Layer 4 of a small transformer language model trained on English Wikipedia (8 layers, counted from 0, width 128). Numbers have three digits each and are written without spaces.
In attention head 0, each number of a token's query is one row of weights dot the token's vector x. The head spreads its attention over the tokens so far by the softmax of query dot key.

Query weights of the head. A number n stands for (n - 500) times 0.00061.
q0: 486557444426380472559593336564601526393500656460408520632665477522467572502450559530525517520459554454324531489584655596495650496528608456456448575641528399450537542611578361494326606476492438521509468511461433383527641483565590583473544422629646487356599517509517569519445431448406443466489585457504477440539410475491439533410518515436535522496568536339438485498550547496460583527471
q1: 498468402396606448455502419601412581578465454413605463553504572534544465622584509380397438458474438382626430484426571434453473309562703490490668426463437462541510564586442493530541527518504498522394379387532587465509378464521414551561535447594535423549554464414542452542632349584529596570652346494473500435556502478448550490602455550586491410529439486710472617647468507625605599423512
q2: 464507418576563612393422465450554430461426464573306604542594374513412610551438473496631532441550586570408484448723631537490583657431545616415557460521513532570601502484599536498542557495529512592432546491391385432571510500306567474455457552425507560452455412517509553485484628526539569480460552548478327483513541607461478418443493558353486547489623555413518395468616456467517397676406
q3: 488494452597536408485437494541483519613485458558448396467464559508482414709367508496580429472567413610458477536465563416337596378544491469549552456351475571445634482491405570482586449462572606698404471456444565590537505442392466447512381535479491559502523613462530546342590591512554548517515504473513405518607632655407548425462500401436521494535506393565530518498580383516559441480513
q4: 540329461369352337505463389405473567640592498432589478615467505448599431585544758536513464535468482579567683550528434558548369298525537463424446500466548436346422613577409390571474503572495577516586507433641530600386521625500450563523599381437568410507460512558519539559580517378488393505535536461390675535529443531582516484592497466686415525681517487692630498533463467445543569386515
q5: 487468636411387461597468419458546482615539516369616366529535487443544521557475413505442551577603440555531540454462471415616573454539352444515394543369531453436342393464469438494483379535392544464516589598604618609476431605358460558620531558617608355540544377666518495410607480412605494534408529479582562465518472597396691589546406523500533502567462586538670555520489571398473463449584
q6: 593621549462447474500373535606437519416283470550379483526382540454307371547503448414761555573480540412394434459531537581526523484400431650645545585477529663463451471309397450434511549525467327500414447554503435320606385393483406318406294523653542579601359508555592325539398342508631510513336532470462377526596572524421479420468475456527550486575564322405547369247530489495533412537533
q7: 513542467475613346431593522480444503503430539627374578673632532404511697584404412579512599542523399522602388461400630378548553575462592512746543420652481480374535494379587386389384518522623642494545384509667355357602611459497590561555479564418639457519536519202535366415373677448370553587638567536678364654524553479563506482462435456454396566397565432506584590598624489602500481648500
q8: 514613538444451495489518652308677549453523467466337652407356332540507520453460513503654632445400553602620430503603661469486476528528402411376581468363383560548452522505564544493535505508713584505484376476376325384560613535510480282498449663518356649569554463408373485402410622610451546645574419578450511459490551471482461500549500449535575431527637591432459498402523487448475380537513
q9: 229564412405429337533657584538321491695682537441530468437473422631659526336551574540561591444468536413331448460575481509565479408486366521579453503418351598563241531344467532460443433647452526615468637422360394637417276455384602430462426603453408400411631584733533369436458432514484456387417422487463482459390544483497422453436377557475453506424612477335529448306317485472328425636491
q10: 540581520632632543549359600487560482582470495449567447458412556627431583578473368436513433383563453430479485588497524485513603523520654373593607570476417392529259383453442465659450302515570610563416488487450526533361535537595594334645533426398526332437467640527498542449654360655424579525455396484554479524596616634487422400542515640595609530649454485495530541423582592546484508508518
q11: 606491538633490430491435599509527428503640411373678449522443359462469654430403367690491366597461392473394338568491435396513500506412587557400597500541410576568416579704332763638675494464428369538307399305340366518448561364393321459525440522554479526586494456528198494491475564707548336459565500522570500536491500548583423311368361521462494565436587573540383585464550296511671408509585
q12: 409479273588673660281308577539512541471491590611436482610517497582659585630619433514540534503549339447549455591585469633481553310384461571469521363547379259375644544521534444489494661412476425562613471613636578455524440526397680454531430408455756517426447474463489520407448460353480513434474480380636313702572340604588481535457614529669556561486517434575423379555383707506538450583264
q13: 332299697536407487571633483491530533500443541412709380441537541423542494446512716506364354406553574392528599515592446445625484559364653365494365472437783583515456626546282329561416274625448579371621532367418671602399291448454300503412548409597448500480431398560460720503494442365511460450420497315450612444488551534503539433610555500576605506616436661576566426372544531396435473397409
q14: 455424440536477583350330515665270509454603575592438345531540523607403404652503623370586520574458500352513457340494480580552570569607467726551579506475476611519651382394560464421664459566589569418564617500617503719549526482574471687429532273564389462404394518382665550552782441506690448467374395592134406500447485474516510536545439374576442569500644472475485448633590512296666518525577
q15: 602527494471528293515541316506417562641462395680385592460486617416662432443431447636407593605711710627537548450375573566440522412619399463497380451612520394308313503430589550574614361341386460534560509466655660592440693577476472416483635592326602500460527497413528433303546486486559569462638625421578567257500402581576529449696404564486625547632443608608536517600477497523360617414410
q16: 648435493609500594613362650455534445548514571448398252737500699378354653317335341674677746681421355627486431459701598434551655432497555676381676426680437612627472464695539551681418296497516425669451301447389458483434320324496484457513389511535615435500521520428536675356472453594390466389582437415604361429417417490518456324612444547420534381537766621531483611327341622447496466757410
q17: 447352528597607447490497457487553487497318568331458614435512570466488581376608671681523677500581325440539573453529629510433612553543689447566659383625524500549458503393520453456375497187552609507681317692296558263455604482651368566524452510631426413412374561254524620473679371466455489589537479552512441615476465521477365564378408460494671338713284669497636572486658574554517534562665
q18: 681587461536514525428467432254457507623670487561572550621465594378560517411608602484377570426633665553465544467442411537557496639401403542104648448451178524452545599541535610590430713580497533608486633524318415403486758555442570444774652643436616414677493571493325425548296389347592638324676574623464472353555490500473550321563635536442493341435445585469362573427672561628371417577395
q19: 480507666392522381572586510543584605728440396379705542467427483479444361511534476524507587425597471755529242343352530289623246458604676463563639536515439360460671611471412630350570559734393519316780435485449486426264342432522530540702597548376461323247662694422523617353504698425414491565329524494514744497643648540471391624397546490422458396473663560596659627535611696591428545463713
q20: 400638334603363627273455545549598626400347397469516414339422509494679530385503412398410515537497648384778469552629450550500419503406512481757658317330646462459487380487637558582426519515506500564503289246532625423397434494613573420396672465379690620306552592571404461482313449437454473527515373534599443606551571579431622477548537621536525506426482636491278485383467353350516470487562
q21: 614478356398434262628561700547397569463625475661516434429373602432264484600497500555480574525589445469503541562291399478646329627389622438281410513579470497564620582436656472393536614624351582595541388755428710487621376542487470513476610477661659610332509391431563503354529536488435458457621506497650519687415547568577467510428313309328453426400524563633541586387534681566487680559374
q22: 430676547446450482556540457510503517592490383764455568521410598390433715381536594345436322301660416716380507749420490372338493359457626472560476545429520590455609461357363493494511504625690460500644536538422683435486522444403332511631645599733393487344374526725552540494462556421760539632433659516493612630510442407704446743297534477585544275428356517493677510400543211500642601673435
q23: 400387608706446404532722405510444296207494494411439475276631582639530553577531497426312527595427477547457481347481428564400454475587374401516491458470402324455520662269680635433674520703653360648433454584484683541580530436628557441361578382436487494461538360357452562467425405558452342442675551613444607559506528273709497577470462693534611472488585564615589563421543439521696556461344
q24: 549472768545243519694400483429549486458437610344668710752523534497460587313603514500419523295513511615551627587536480443657445673576314853573519370614449489421718515569562531448609628469571710496627561612185550324653489561400527438513616671518521410416672514507563459523460681637331434363396671590655562484507774443786624676415525510517539372446547394589563394504427340346417441365578
q25: 634596503476507547451433463358657435407432497406556527496558592331571520478657449363658562580453616497536459534377350633544371442463576522399633599410616594634568496723532288342261475435579226493548603631529556545549412536654500507432591564704476500586452560724369487379080467523416399313469480333409652602417589520591339522669313459643538653460447476479865539230541455533644289589503
q26: 575445493667570631425550461577489464532609222352436716504486637511459576664600608339327531389483459420352724347541643470496558464504485496684391376688323526718379492674458478375450393336507440588684277560599470386782520489444535492435396367574292622279555404542521546406670404471576533311601718453765614551635529674564500590028467486383599536298404592530570320504529552475303580371699
q27: 466576435451521437517400535760411490436451627557693424629656557438416602588529464564545361523238480602706467313520356594518545418497609351517384476396516423371490566578624632350565421625424368497367490592459480487352542503746472573593722545393675557348606420559295455635721336542541571539333557509555527497481507403595298436538346435494328797497315453332380365265419349402450477555523
q28: 582487474470328514708470425483530446533722420404659635490529734527703306712464520444557397456484476520475432718458391435504546306464635666422524399331582527517552245326514470335640451466419506542670562462560390392599147670534580405338494686568394372552520621411644289590583575290519675464483345606589559491320510442610421450468367537552480537686471677483351494441640459529265517384381
q29: 451343542532622597534500557553435787397301513553657454399351503371509474493350697296527556252373365497514415620554369277629589497648598531678494527617510540540639514486534461424555732373491402490447715514387577671467489506607478466309537667503327329494510424600463570606517331554500453372665519566452761298557559519477430374445493452380605348437595490238359516482500530647651510663401
q30: 513421608656365583542554550621329493318507334451581428549425570449571752254621507537518549733399557510557548425496510353482641480399748644446454592241370496380162316755432400370733561695538397453431583291514430638392540653479438504426435382590448484530528360518336456503574480580588337356578559592453376561427400415511614581601573347596717524523660538354455624669348552615253377536587
q31: 386439737520851611577523681428622602452605510534538381647600382701702426427520436679657458603506500432306459365326500438627443352517466461575417353418533493678493314440588415566327493520450528567569503725159476371352536553576471376468442422486666584493714573306406623490588470659465497351497366688540468551563354432406533562382452466444691453638424469307479452403366289555434241422421
q32: 516574448481457523554460586493371402334390455517645452522482488604498436556493476526354450299500520438500618669367621588283641524408620563503519537503477581507550624522580505611530477548465456329469465463337529430522482574524495598477273552529498553502603460556527507555661432540452481624384447708516572493456536402500505408528529448586555369451470454634452477539502515456505367567590
q33: 540420603510544663375476576600426521487549433419519483445459605429335504482472451518509486515561396564541459467551529546469535555476440487398559419543484620568509593583397430534657562412578554498446448502565506512552546332357373535523586476625439370490413592437451546551562444600482380504569498584494355517486486580458577502452558531410492412518544450569515510552459437470606453558529
q34: 387431511504371402580555546448547541315478436415531561471451454511512423470633462454461477498430604468374591448715543478553452496479437539516451645360506467533446427462531584436500455586431455495578540516453359556557544594502508310537428597566487484608429435666409291496451613578453531506494546454472498413573554580489477574561496419510528502377575522425604492422545559434479524437426
q35: 507485527604465680395453563505443600359507539675405565482507519498429498345485360463707500472486652615464487413641519500492450582434523461466532479463461548634648484363560740435513422418489502547472553544343464380584529420434512296451491664437396502505477573524476422424415529515488419500485622532478378512585520434480417535584454498415407552246674523348508569418493619579527530643402
q36: 552380570502609505438526506466462578524453557583491406548534541496597549595511458541493453577580470516674377427438564480495329463594507409577466374488347427548454484415475527514349409478561540474552457525486665377529555414500481526597631465471693479590578556279443515470408470457359504489542498545546394498532415485552517672526550544483359454552539480642428591649522514602584531565469
q37: 458510591483513370487527376427512485587388564363444525614578657581469520521387596370529452487604580502435437423567450357487374435581525432663394588308468510335406352658375598546435319488472500589510447490524533470592543563710493406406583534530462476599588568550588424500748505424514487551386546484473448385563651355390436420524530436485540396549454581447624510456562426560470470615452
q38: 577530432530579477656424353478440461348519538453494541472445500446495360556567435285442566444767531475434630426429639511612465366470367552506420500578532463560546393620563561495529537335576417503286420534428461453713479471675434474518633425628430453548464505573497427348682607419453505411536656612530566438554553411373352512367522511457691437524609592478592503382410649550758399549455
q39: 623445451492342442370532535456662516381336470589492376480464415641451462400398430513575322453416616541454558489686581374512422440476291526494460489595375531449637549455386629482408606481495475546572423579376413660494585255609448486500617634436408675629357444387361454537480513454531586508565566556430326497433492456567559544679578522449357427442580528489329490533348388568320475634500
q40: 419398561618587442449410625505517607419510500561576495454601442618596577500483299539605426548447462559487535564600318546540526660546520377688473651492471536513557655390386493394570581554477538318590502523570411493290388524414483370545443368409556590407495444516400607438464488536363482417525397356598580558481552550528364638482422473560478564570413580447492545427529505526315502371560
q41: 525373471480550503582413480432668394522512363844270601573327583410419333503642643517336784425576312524525503591367525452525426570494317475413423524642420349457528550515699450429509481488701586330506471570447482402497487477621621426472340617449512404472465477444598543472403365454531426471526494527596424517569583478512459487553590433440423357606431369497497472497544758579573301429434
q42: 463345461581545500478389526418487563654482633431567479473440531399500712404368432449492513529507541390448508466440420656419472537298651625528540429304374524476371464593508550554505464453464534621444424576456468669350339485460565555542460560537481530505492582589359366518407500479585403505293406592588516670456519487535407291389537508444545414293462495602537530445448505717307497407588
q43: 474475509585602344345503428447598543433626375641566552510354325527695249622494543449322427304528300614481559525475362497448688665533398558529500471468644695468478578653532417606436255635494609497357497541661491559425427604437356548689392497369585523533302578542444446303446434566553326437644485526424513416536583597494550563697394530610559613518396456610615558487439422414616616295466
q44: 466458363435550420689518396569280505528634697407513363386520546531478466346551477546517462471459435440560542482449473497575470435549342442552377603456531275443405533546454490524418352524411447549519472562536556698575494581471448505728520415373537570467505528650533449605738510395408564613534545396423568552543334542511652441486508562505431438510619452599751475649472511596599484544431
q45: 466605629695651600452456482452591359460422428572669426578587513570453378517528516513481495516309441513527484513487570345492715401564589401442412505442559513605459533476541487485366530500510629316767609511538719453297396437508473387285388565442556488508413454553557515468378441495522528572547465399521609507528468348551410570536566464530526557399495460628458582575446708578486451435426
q46: 425428490587412563487518500419575487466588599442513435609451483508722587610520518535340485469366569361508469443386547558472397495454658297443516575505490563497489533569384456605425592649524493562396567487549418479597533573262598592451444444335387468579604477404576581522521543515468368455538450629614479592739565483415572395489539620613523477510395443707565372664556679502519403500531
q47: 591582581475597572234405403483312528537545587549503494256595632615554506582620607550584595437489521438645709588497589523506512463520460593467420397521406424600462407526379452334539417375356461649736467585160407449373607500343465452433584589463419484352471569425497550470565628419503625592483541584410391428536414535483534674521610587489440497434431463523454492531539416557230534613451
q48: 500500652478572490533541500406490413430548449520596300244463428338497574328598580415483540399390669368450494519566586599651459490487506524453541304375406638696507683227580523336325443616494588456516656547436651532415376469530322591433292403425415632485361240548623434294513456440534477607401388458408570609434448316606604472541618637725503353594522523271695583574325516466632385507497
q49: 628434475387485560532607622402528554636491455642550517585413550480543449454385475475638470509592632440420414526553372616640425514461494476524345232219467651332376611459550520574658369523471427521647387447443596474593601356413611482624416574598538497549557639497489492446482361319422508584373637353321515575578497451553494479272445494453460590340600624457511611747562529382454497515546
q50: 514591474390362500426272507312629317533394553546551244520446537676590606390452338708484471481243492356667565724465754352541600651418718588252376692616356547641678592516409584705532512807710389600211423535664481531403582544597402468428467651481589609555550267415471392478614355571720476243424273511485370529348557489672394447816473504563600447485677384353423572500609376449545606456346
q51: 559506512329363593558438409642638447531503475592481531494458633472574472513663432610408401471526558394157355537584384672700457571528563434444432636497564542536360404510448365648471431547336534513424400523336650453210587436516524500391455516443526637536619634553437515461455354561417503592736741503485510620366340583561557450484341311506560398306621227662377423545481372425368547422494
q52: 387528552622487526525476629693512759430503390503427522564564527476314515569458683380532438506486459485452413442652324560323429332327429646325525360393464711456526523462622352437539403650406542584621494478448487797585312739535521481471515442553531724390546305744641464391392500476433525425540301483558570526491531456431586417348575390488370375455593519491335485578460591464679583433512
q53: 553521745524500441529483660355490546728588559201633493467483517517510364740321666428496379475678359566500592500630510568294725465269514485522364587596323110316413452522573346542383515444497526687571402565375439630568741405360443404563543569429457440588693759385396428406435609729490538634587406429500613569551644407489444620459223611548377476391534422482613657531552543729451427500447
q54: 487462329182437326475503629644462563606584479557414413367358416521490559549425517309449677316471342611471472458378553283414544441617560548412585450621391618583431713547558308309667511316571376438239436338471521395411769412539573610418550496454628513762640544504487626507522704520517378514396627442599496833449381619536414474427610486716419576493503521507384503489273468467710406696267
q55: 269417471403376527590382673449395366319442296669634369448459556496541421368546461603443469419456560410511642659347514500461584252636296656477421425420772585463734580564402500500750485493410388565573539549622607365585162493656421477500469315463637656448402500784652482400751394621583402390439503329307421517338518452344574407569496504704526651300781621500361517460586666416527331685625
q56: 547475413370451413573332500299447361427585395482551418757466414377507486622503504590575598594441265465622665323449605348390593535293454201754449463377362511416400522607519539701441336397690413269687428397440717654449504538627358407540466389568598585442543645417595563653427296413463506229624476618287286387497375443438580725433576616441493440555483324442461439664721522469370436304270
q57: 368201568524562449496470370451349332448383558524620497404487603449588732467487469574323434737513635558733407551465664423573449480683545413500593550608316314496518351539575435417299543527535716478750470543659574559465600677560412457578598407486749500566307640536273338349418637446432358715630543500497525445463296471553356441294587575570590640510513434493403712545650335368544640349531
q58: 562591510493227489305665565514399500318500282582672416355334463545404413684376687644489463607367587552537606448395497511575529573417595471485570287511721539540292596717350479643544735538310280661504653395496611394529662490407650412474560274603554510362468524467654335480460497462493497682517463526359449457575458530245553789434425628405666330775446525504726477266445564396508559460589
q59: 291394449384313387412490590358555283396493558507560621397536380514354514287732334520482717497513550390539203456758566367386511285602465272496540507388433605723518681631289507475367514486519509608385523745525546649364592430271552529539431554566595457450455316427464460621433500557419583513534335548608361590590476323489795467576350459570279486470650493427264382451646486464463469611371
q60: 667217490545481722489431619313538559542322859536522651496311466400414497586575535555563550291532341538449451378511457557425393566438402482584535349467391418536391382373456514532730701639535417669397558569529325532365444849489320493493437431454632353369619514419470414393576476517434622524531645655462301444551616610572534489485269708571627614368490383575645251496465489624737472376712
q61: 676697525718598564634547441494363630607646629419490624352482752625425478510463553357540488419612467649527497563412509516629497307528458610647575500386522614552381450487613586653470530354433654550625531405523594452455667583471482303566678430468438451482494277332685759524543407360563546540642451350591530554673535346627585463527497289639474336386469413603567600483478639411647389440558
q62: 494596463510657341405446434655401790522237689611339462496364411345490412562654490583464510230623461357429431490700471678438550463503418396400441444496477549465532558602614606573521493687541572486472530546382580455437416629622493321377477383621674262451514616590529443715355730447892552463605451494409443487517462523465482617514458557649442476483682683629669279425405712480364612415389
q63: 503486601432642467546540563497620312522685453577707256709490553294461602599386405343522480514430585497404562452680569594599504626797497507396615486478430668465546298677504232678464414626412478665542490447522416462486566397710585511620438321326538418599558403605667446794496447443614380584565339427463440497567545614563518489453604429640345650145350670455486425387612430385633609554517

Each question shows a short text with each token's key, already scaled and adjusted for position as the last token sees it. A number n stands for (n - 500) times 0.0016.

Then comes the last token's vector x. A number n stands for (n - 500) times 0.012.

0 " making": 578525492485526509487511521451551557449420450537419621669544677700576496548380516705486612605382529496545431544550431595405463598395553384601667538615435508493598433543520459346688527659474492
1 " it": 529528438537520515533563601499642573453374370549382569462451684583551301564402420678514565650386591550511449508455428526432488576400487488528683530560371534274525478622414416407601530562460489
2 " particularly": 445432486466497479484544672536543499531412372541525632554516661636659377527353615715468531465460519441522493515531475555416496551418527534665630582573308441400423543627523345475524400573518541
3 " exp": 482535470522498535493556571493540497563421341476523606513404689776515443530272511645419524541524499488516425482460590616509429594554571428632615535415384412276517459650473376439502574444436591
4 "ensive": 369553410587489479485525636520534533450496396420447612605568698746545503515407468645433559459443411435481502521561455544414462558423492421631657583593414438291429455726524258389586555614493523
x: 501499502367565562388426615505609539718523492540591353392360696534633568588474496340533569328500440423740541470621562339616491428521457447709639367253679582609392455463319555589493698363509409617614434458491473444392481531510414554608560456561630549464481472392540478501492532305509688470653441554573531641443557516355479668447529507494650439277304484343388481210558465521374655365572
Which two tokens does the last token look at most, in order? 4 "ensive", 2 " particularly"

0 "up": 593425473417517499544483500434627492581494450382565456396538716680575534482404374557593567359500397485583407393512561380435451435513522422603549470477555484302559571738579526296386420560315625
1 ";": 489517487520468472522473503535559494483492445503416655744542898557695344516545565532639526480543478474474496519520491519478491501499461495583620480524598450512600528614555467569532501495435571
2 " RS": 481490426429579493572492541440585484494490359389536615654527702679587560687570432448517485575620604451604480490351551446480543544514367546709626636415577552220478328739439438460570539587423460
3 ";": 543526463407498545575387513495562475564484392488576563786463720661615472637401421462531553571591545421603544417412528571535537594528419496569671528543582515314562255700524435474434363630474470
4 " T": 430453545494526591542513527538512518572444412545480523603351699568597569619512425422428438655581402505559510543417515509403473502526415520615582641413504601309542417617349419499558480692470431
x: 529574318537279562297511710417559583698516402491574524360304592335639561577652603462529646549601550550523447566567498520443400571258461585525591410319511586687492455625528291588219583368513314558501488457414527512485641535457590384526535548618515624416436624476449520316345428419521445474504466621622349567486553458553614601592492520638541310578502524632562625372219322494511430580620
To which token does the last token give the most attention? 1 ";"

0 " Av": 534602533464494457565464548476529536520437549416432455476446569517550700611571323520515407573546485463473432448454481422385487447557492437553561583403349517183632521702262331427488423559367447
1 "iv": 568533526500533463576397575513567481574535553498435361573538525603522626630609322522565414444588540518518418396468498380389468435526487500545513628380423474204706560773449376365455395595459482
2 ";": 504527512518459474539464511532563481489472455503420644779526882552697356550554546506650518497554474498475526498504497521463516499506440505578637510519593453489620485646547466570526458518425555
3 " 76": 444500461420546547562474485521565541496524335416495476687659606457526464634380432370583623618596533396590466470435474497556524485560363516594550507454562514255475381669413367380468492476489372
4 "–": 502505418385468506627507510556575478456433421523432453526478727472652525493383375480380500605542549421598548370543482529541507638528420538470544427529469524301599216621590340416353477496443375
x: 664535355545368702372359454503665567535412431582450556616300437374494404510511570469495711467528403502579452461633481365192324559210489336653686555298530475467375498605370589507501562401655443511603547380398531641471526607447258351608484500411556671445418591681428548385367391507411421540484444514392496604402687485318544627514613600435535376464315583484495636401427468613545386589534
Which two tokens does the last token look at most, in order? 2 ";", 4 "–"

0 " RS": 566468523408547423597450525466554448499541417469569587555563624719613590562539398417527458583620448501612554422398498388517591572532488518635596627487526606237590374692545458435551495618425459
1 ";": 491531494522459478530476495530558493484486456537426658751542896564712340508548560502637503497541477494453505523513471515478505506507481505578611492530584462511628516625569472571545516497437543
2 " FRA": 523473464451570538559464519427519519510533335460503547676494683689569567638502535413424545630610573431622537486358561507506555559531391533607519483427473684285599358717535518390556375461634494
3 " Gra": 474494529482599530643453564567546559508460441584497555682390635706540531580540510560465442606634493426642530477475530499472558537615501448536497516385424597407528392805395549365474437384671428
4 "vel": 433596384542597537545537501602621487508457343556349448586478598649620503577521509600479432475430450408562505442576525522527498589561495433512577564421429411278514396800474527214417393316498488
x: 464535356376296366406281501464660466505415363599623482640464533434611409470743455424578521403726464583563582682405591609258436454370477416586616530423459583668408579622507320367503599508571433515483354432667484494570400528591409399678541531611600589541429434687216491330397404336453503616644471385476427692466603576362412561460680692544436470505332651426602457255562455571410456403569
Which two tokens does the last token look at most, in order? 1 ";", 4 "vel"

0 " 65": 512422605415490557577468526490565553473492478493475439592671706570621561575333481616504567566501428579554471477508411450450486396503510382525497435516650579160469498621454421287392534419470402
1 "–": 544450546502431548578488474545590508452479534504392402502483800488569504491396393575429487591481448518574512411587495429452389505539459396491568434537624507298492444641522385451380525452385557
2 "57": 523458515430478523547531447506613588483552476379443506395592663437604604534258460601408592556459534456620409463579463431547404483451498305461489485552647415176468512602562478360417503312422468
3 ";": 522503540531458469522493498532553499479471472526388655723548904532699334481548571550612508496535492526471511508525477507468493496501474472558582485532583444536588557586556471584550552455448556
4 " 13": 436540465471537506533464465469484521554524384389523583507417720413504539553275458515520568595538559455559428481450475433554415543509395382463484465486490531278476380449576425290519545448528498
x: 438437303619425506260544632372647590583500508496421616357322526346530624489499572472371730462503499557644509595633517360285418572336669532514715332430430527383599434564375287609442468378696474380486395276380505411439562507552381496480446665437491547499484581349486569594538567443677606617380312723557357474531508687386398603432435589514375407470433527562414449471452376630421425448598
To which token does the last token give the most attention? 3 ";"

0 "V": 601551484454541425548436534538651525516591581430440419508563590697642497598465402527545387482495448486541434409469473333398419475477514486532583579422516542194652545710461548409500453569351464
1 "EL": 616473499383574442598426467433536560550561463441530508659540603728560435557508487417506501465651493488627527428372567465484511513518513502586535426444578623294659399706522522451471387441484454
2 ";": 530520516509460471537463501521573512489484445529440634762550874559696305501545582505636523476549474497477524492510492499473502506506473501567591454545606485508622507620564475566509498479433564
3 " 90": 456504448464517492581465432534577500511502333485509479626574639554497411561387424453542673543635544421584475468440486519578473486555444482578529444429631591245505401575472409322450539394497334
4 "–": 483467411408471504574506481573562482504438435479393439452465683456658508467335371588325496621547579381574537377525481516561470628525431502458581455527468491231611265589628334360394518478435369
x: 659533381543404713410312428502649536581459472544469535606290385399509472544567524522483713444520370504599486507677490358188333556246510325684605565337480450426359559599374569408533589393635384518583533380316495694421524574432246421612528526372549651493425538606393565435471440512437417519439439554384418636420626480364440684500558542448515367436262567431453637369407401581537332556541
Which two tokens does the last token look at most, in order? 4 "–", 2 ";"

0 " 77": 545453602395481552593493492514547561464547504430449469554689701499624568562362463586438517589455478556558506491476407427479472441503502424512510535553602549151540467582464445361426575441426389
1 "–": 552468555473425554597490457525602505482517543486410436497464797461628503460404366579386477627442447525570541412566482432477395540524454440473575458539610449278535367610564391494398544477390564
2 "69": 521481506420468540579512476500631556504553438394428555419595694452584576592277477588428575564484546457613426423533449438592411451411455375487546520517676417195468520631601470364471464342453536
3 " (": 503493554531463484554509483534538493498489489552347594719527937503684370490555513573565510485508495535480498498543469485475467488535457459524539482506592420483557569539564442576536523464416570
4 "OT": 396518436510497546605546455477558521548474421496376539533442683506648568509443367614346528671411449426536360507515490537518452512461448463484527518489596414215433516521568422408439473381459469
x: 683557339450350474238447542449564429512460622560465432496186379460532706471458538359408687502552274601627563542394488422365268609304683532644496293225450581518450549607429546423405594421680340291473301247424393387459732524500479455635547573538512539424458593529363396457477503442608460552413470561412449552408524519468399533474555589659454456516448520508588598414477368439576542594502
To which token does the last token give the most attention? 3 " ("

0 ",": 496508471506487472496480505555564497463475423537427640699558890560691331479564605539607520501559520447485477528552468517462507501491463501583585502518580472500607557625542437543578537483448543
1 "\\": 556409607463502628565488525467569529527422367440496510678492688535432470629526616575338572567697499471591544390457567536460484540482364431575618473508475497280390485593411466540379473558345505
2 "math": 455496562519516609526614642512520478514450342554573504571614618624518497644495516483394445511446658407630475508474471560442476539600461464576491617457392368362392440736378349530489572445434502
3 "rm": 426514443524573564448495595495594511546528462399542543576503546686536543570491464604627526500457558429582429412481547478513474393478333388536588595440438370319510485810442325418490357489403575
4 "{": 452573479430597566535468513490523572525539446509534489683533635628388596539555500568418637529548533430570451426515536525520488486524363437474501462477537373417579335635541403560395293529325396
x: 611587477554377350481591673479517537529534388407477509424478573359538472476413513427405478575344416408689558530415377339399299588282447629589609428417451506543522609746634426386451582363605476678561475298550523506650680496456318431455626572570521699470420560617482667468349511460510460493590303443562723500519661519291567676616629600465442442551445524313433664188519618632507342575499
To which token does the last token give the most attention? 4 "{"

0 " and": 514499468514470445512464543595553500448470450564390651716529871586685296476524541530627497514517526468493502500572458534474492522467475494607617478520569457496586562652558433554546499485469576
1 " other": 551429508524532526524478617513624444483455364549433618700480647723510453477424377686495566454415643425574438433531486488382485584481371404637671520524479487386378393710464310442643437517492470
2 " structures": 469482432504550427569576609526633445455456290445441574417476638770640526492453441700445528520484505497590453537487547419506535562481454491567606525408392585273569498764496378461535405516520523
3 " in": 446517404510534433532438602400638567517468380426507640618453676666655417571471483587380649509536494475599478478488565568469478574561409493641638503429588498316498355776511399428510407540459550
4 " Southern": 490608327504552459467535608411621503474507304447536587572519668623544488570587592674376652656472433445505450521550532519462579486530296480634490524440634505326364379776488438377562316415407550
x: 679563350384445488455645604508559445559430250379447439475408655487467584422627571378456775398426564299777545474604550389458404464514575356501562471482388640502527509828492379356379641476600471431608412227476562496452426589505474444521616555367663584470576611582434569446499377466499465402694540487626596654465562612275337517433609537531523363451386539376569443283673489548354542468586
Which token does the last token look at most, and with what share of its attention? 4 " Southern", with about 50%

0 " 107": 535440603384502567551511518486547568529513468438354526542633588527638591495291385653362557635463424542544492454514487399495457486430554305481498555595564525199561521528520474280413532370434390
1 "–": 529485531487466529565500493506616499459451551506300468585465807508680543467382385594405469588480483539541518415608487426422395529491501343482577506584589465325558481582558432435445501456353552
2 "83": 508437484429488509583504458460635521473535476348393485474513667526584630569329410631406562513542566483620438467558469413555451408409458285438499504564634503180489545593617460350518493340446492
3 ";": 524508536526464469523485500528556501481475466519393653740540897542699337492539570547615513491543492523473514502524481505462486503502469464559588486542586449525592546593555473577547541466445568
4 " 18": 431547487476556555505478463454535518506563328380551600600512670519486474636304505489499560494618543515572453475490474461528415556534402417546539537503520547308433360525528381330553618465466529
x: 450497325490443563296452576180634594654430510445505727452273481457579575512497495451417679336478504526583571487634496242334396461400592483459762364463403651467623499575381345407356449414578469471483381340312463393473562553528421552607441628400553677364531588382434516483614357372718536619357368738620327491473513589428523564534479577484499458502400541575453429401532520652465449414608
To which token does the last token give the most attention? 3 ";"

0 " Europe": 536402609467549422530542529502538523492573384435442435676764584685498408667489447630307457496408467507614489497474488450500512549517503407555453516451370457286489407639569525474380423347484534
1 " Cup": 563407543453575441531507556427630543502548396508545528594701671771480449546434385691381561550421500440658488490435532476477539547440539406557544373418427529347618434665540549408385510445348473
2 ";": 548499491481476463537437482553579509500511438499478606761614883574650351569478556555594571502513465455540524480491512512502478530504457465579613462541614444427574449626566474548449465503390567
3 " RS": 410522380429573522552483513456549488515489360418583592657559699673572551705568499453508502580600543452567474508351571475500525551525372543701598629424599567243480344725464451466567575572421446
4 ";": 476569401386530563546359489519529481585500411504619527785505733662584461665402447480498530572553576439575510414413547565551500591531431487560654532541600487332553268695542448495421395631478443
x: 622521265567331645463505667271418494737553493500577407598374656467575478380364653571471513484555583529638531553579573466336387560229455582484703395444560484593495394541582479566470630400541482553866467374457573456432649646398518283582556594585503609479480472599391473385459446449578493385500436613571299531516552546419444478552564607310511536328521790468496589284515559522436441599489
Which token does the last token look at most, and with what share of its attention? 2 ";", with about 60%

0 " conc": 534522524448501514503592542598522602401480444509314549493503612583442643497408437669487565385449485558533464484495444508458401504526463383484505576559474419221639501640480350548536608474347444
1 "ur": 555411531444530522521534578620593560441431418601381440526599639595602574468398542610578537277484631528596465480505483500354377456503434492489552603542514450219567597663406383430437559550440548
2 "ren": 480501492497531502496504598556549526473425535487330444617523640652554544497326429607571512249438618384590338554543512436302477410583533426495506518462451417361502490683485472383451464432497586
3 "t": 384534464540501487524494584520578555451500463511357446628629674674607602553447458578549510246479520449507423545557484413335484463453491455517558587564546511352527490664477461343473527592467608
4 " with": 501493530525465427545491557518606490449471464540411645678534894611731328482517550576610537469496473522474525504527478521446516527495479492597588497484590472533576539633523452547560515511460603
x: 556456413364441493512445420515575592760395430551605529437303598517456648498281678597472424374385599214605572621608485512420729592381621510543575581401487457616506382489405516784506506535544308514653490597321439387390680484484589502548551624625629397215531482570640460478399348507570584461419471461326450613498613643362467529488515462469570465556311485334412456293586512379480585499527
To which token does the last token give the most attention? 4 " with"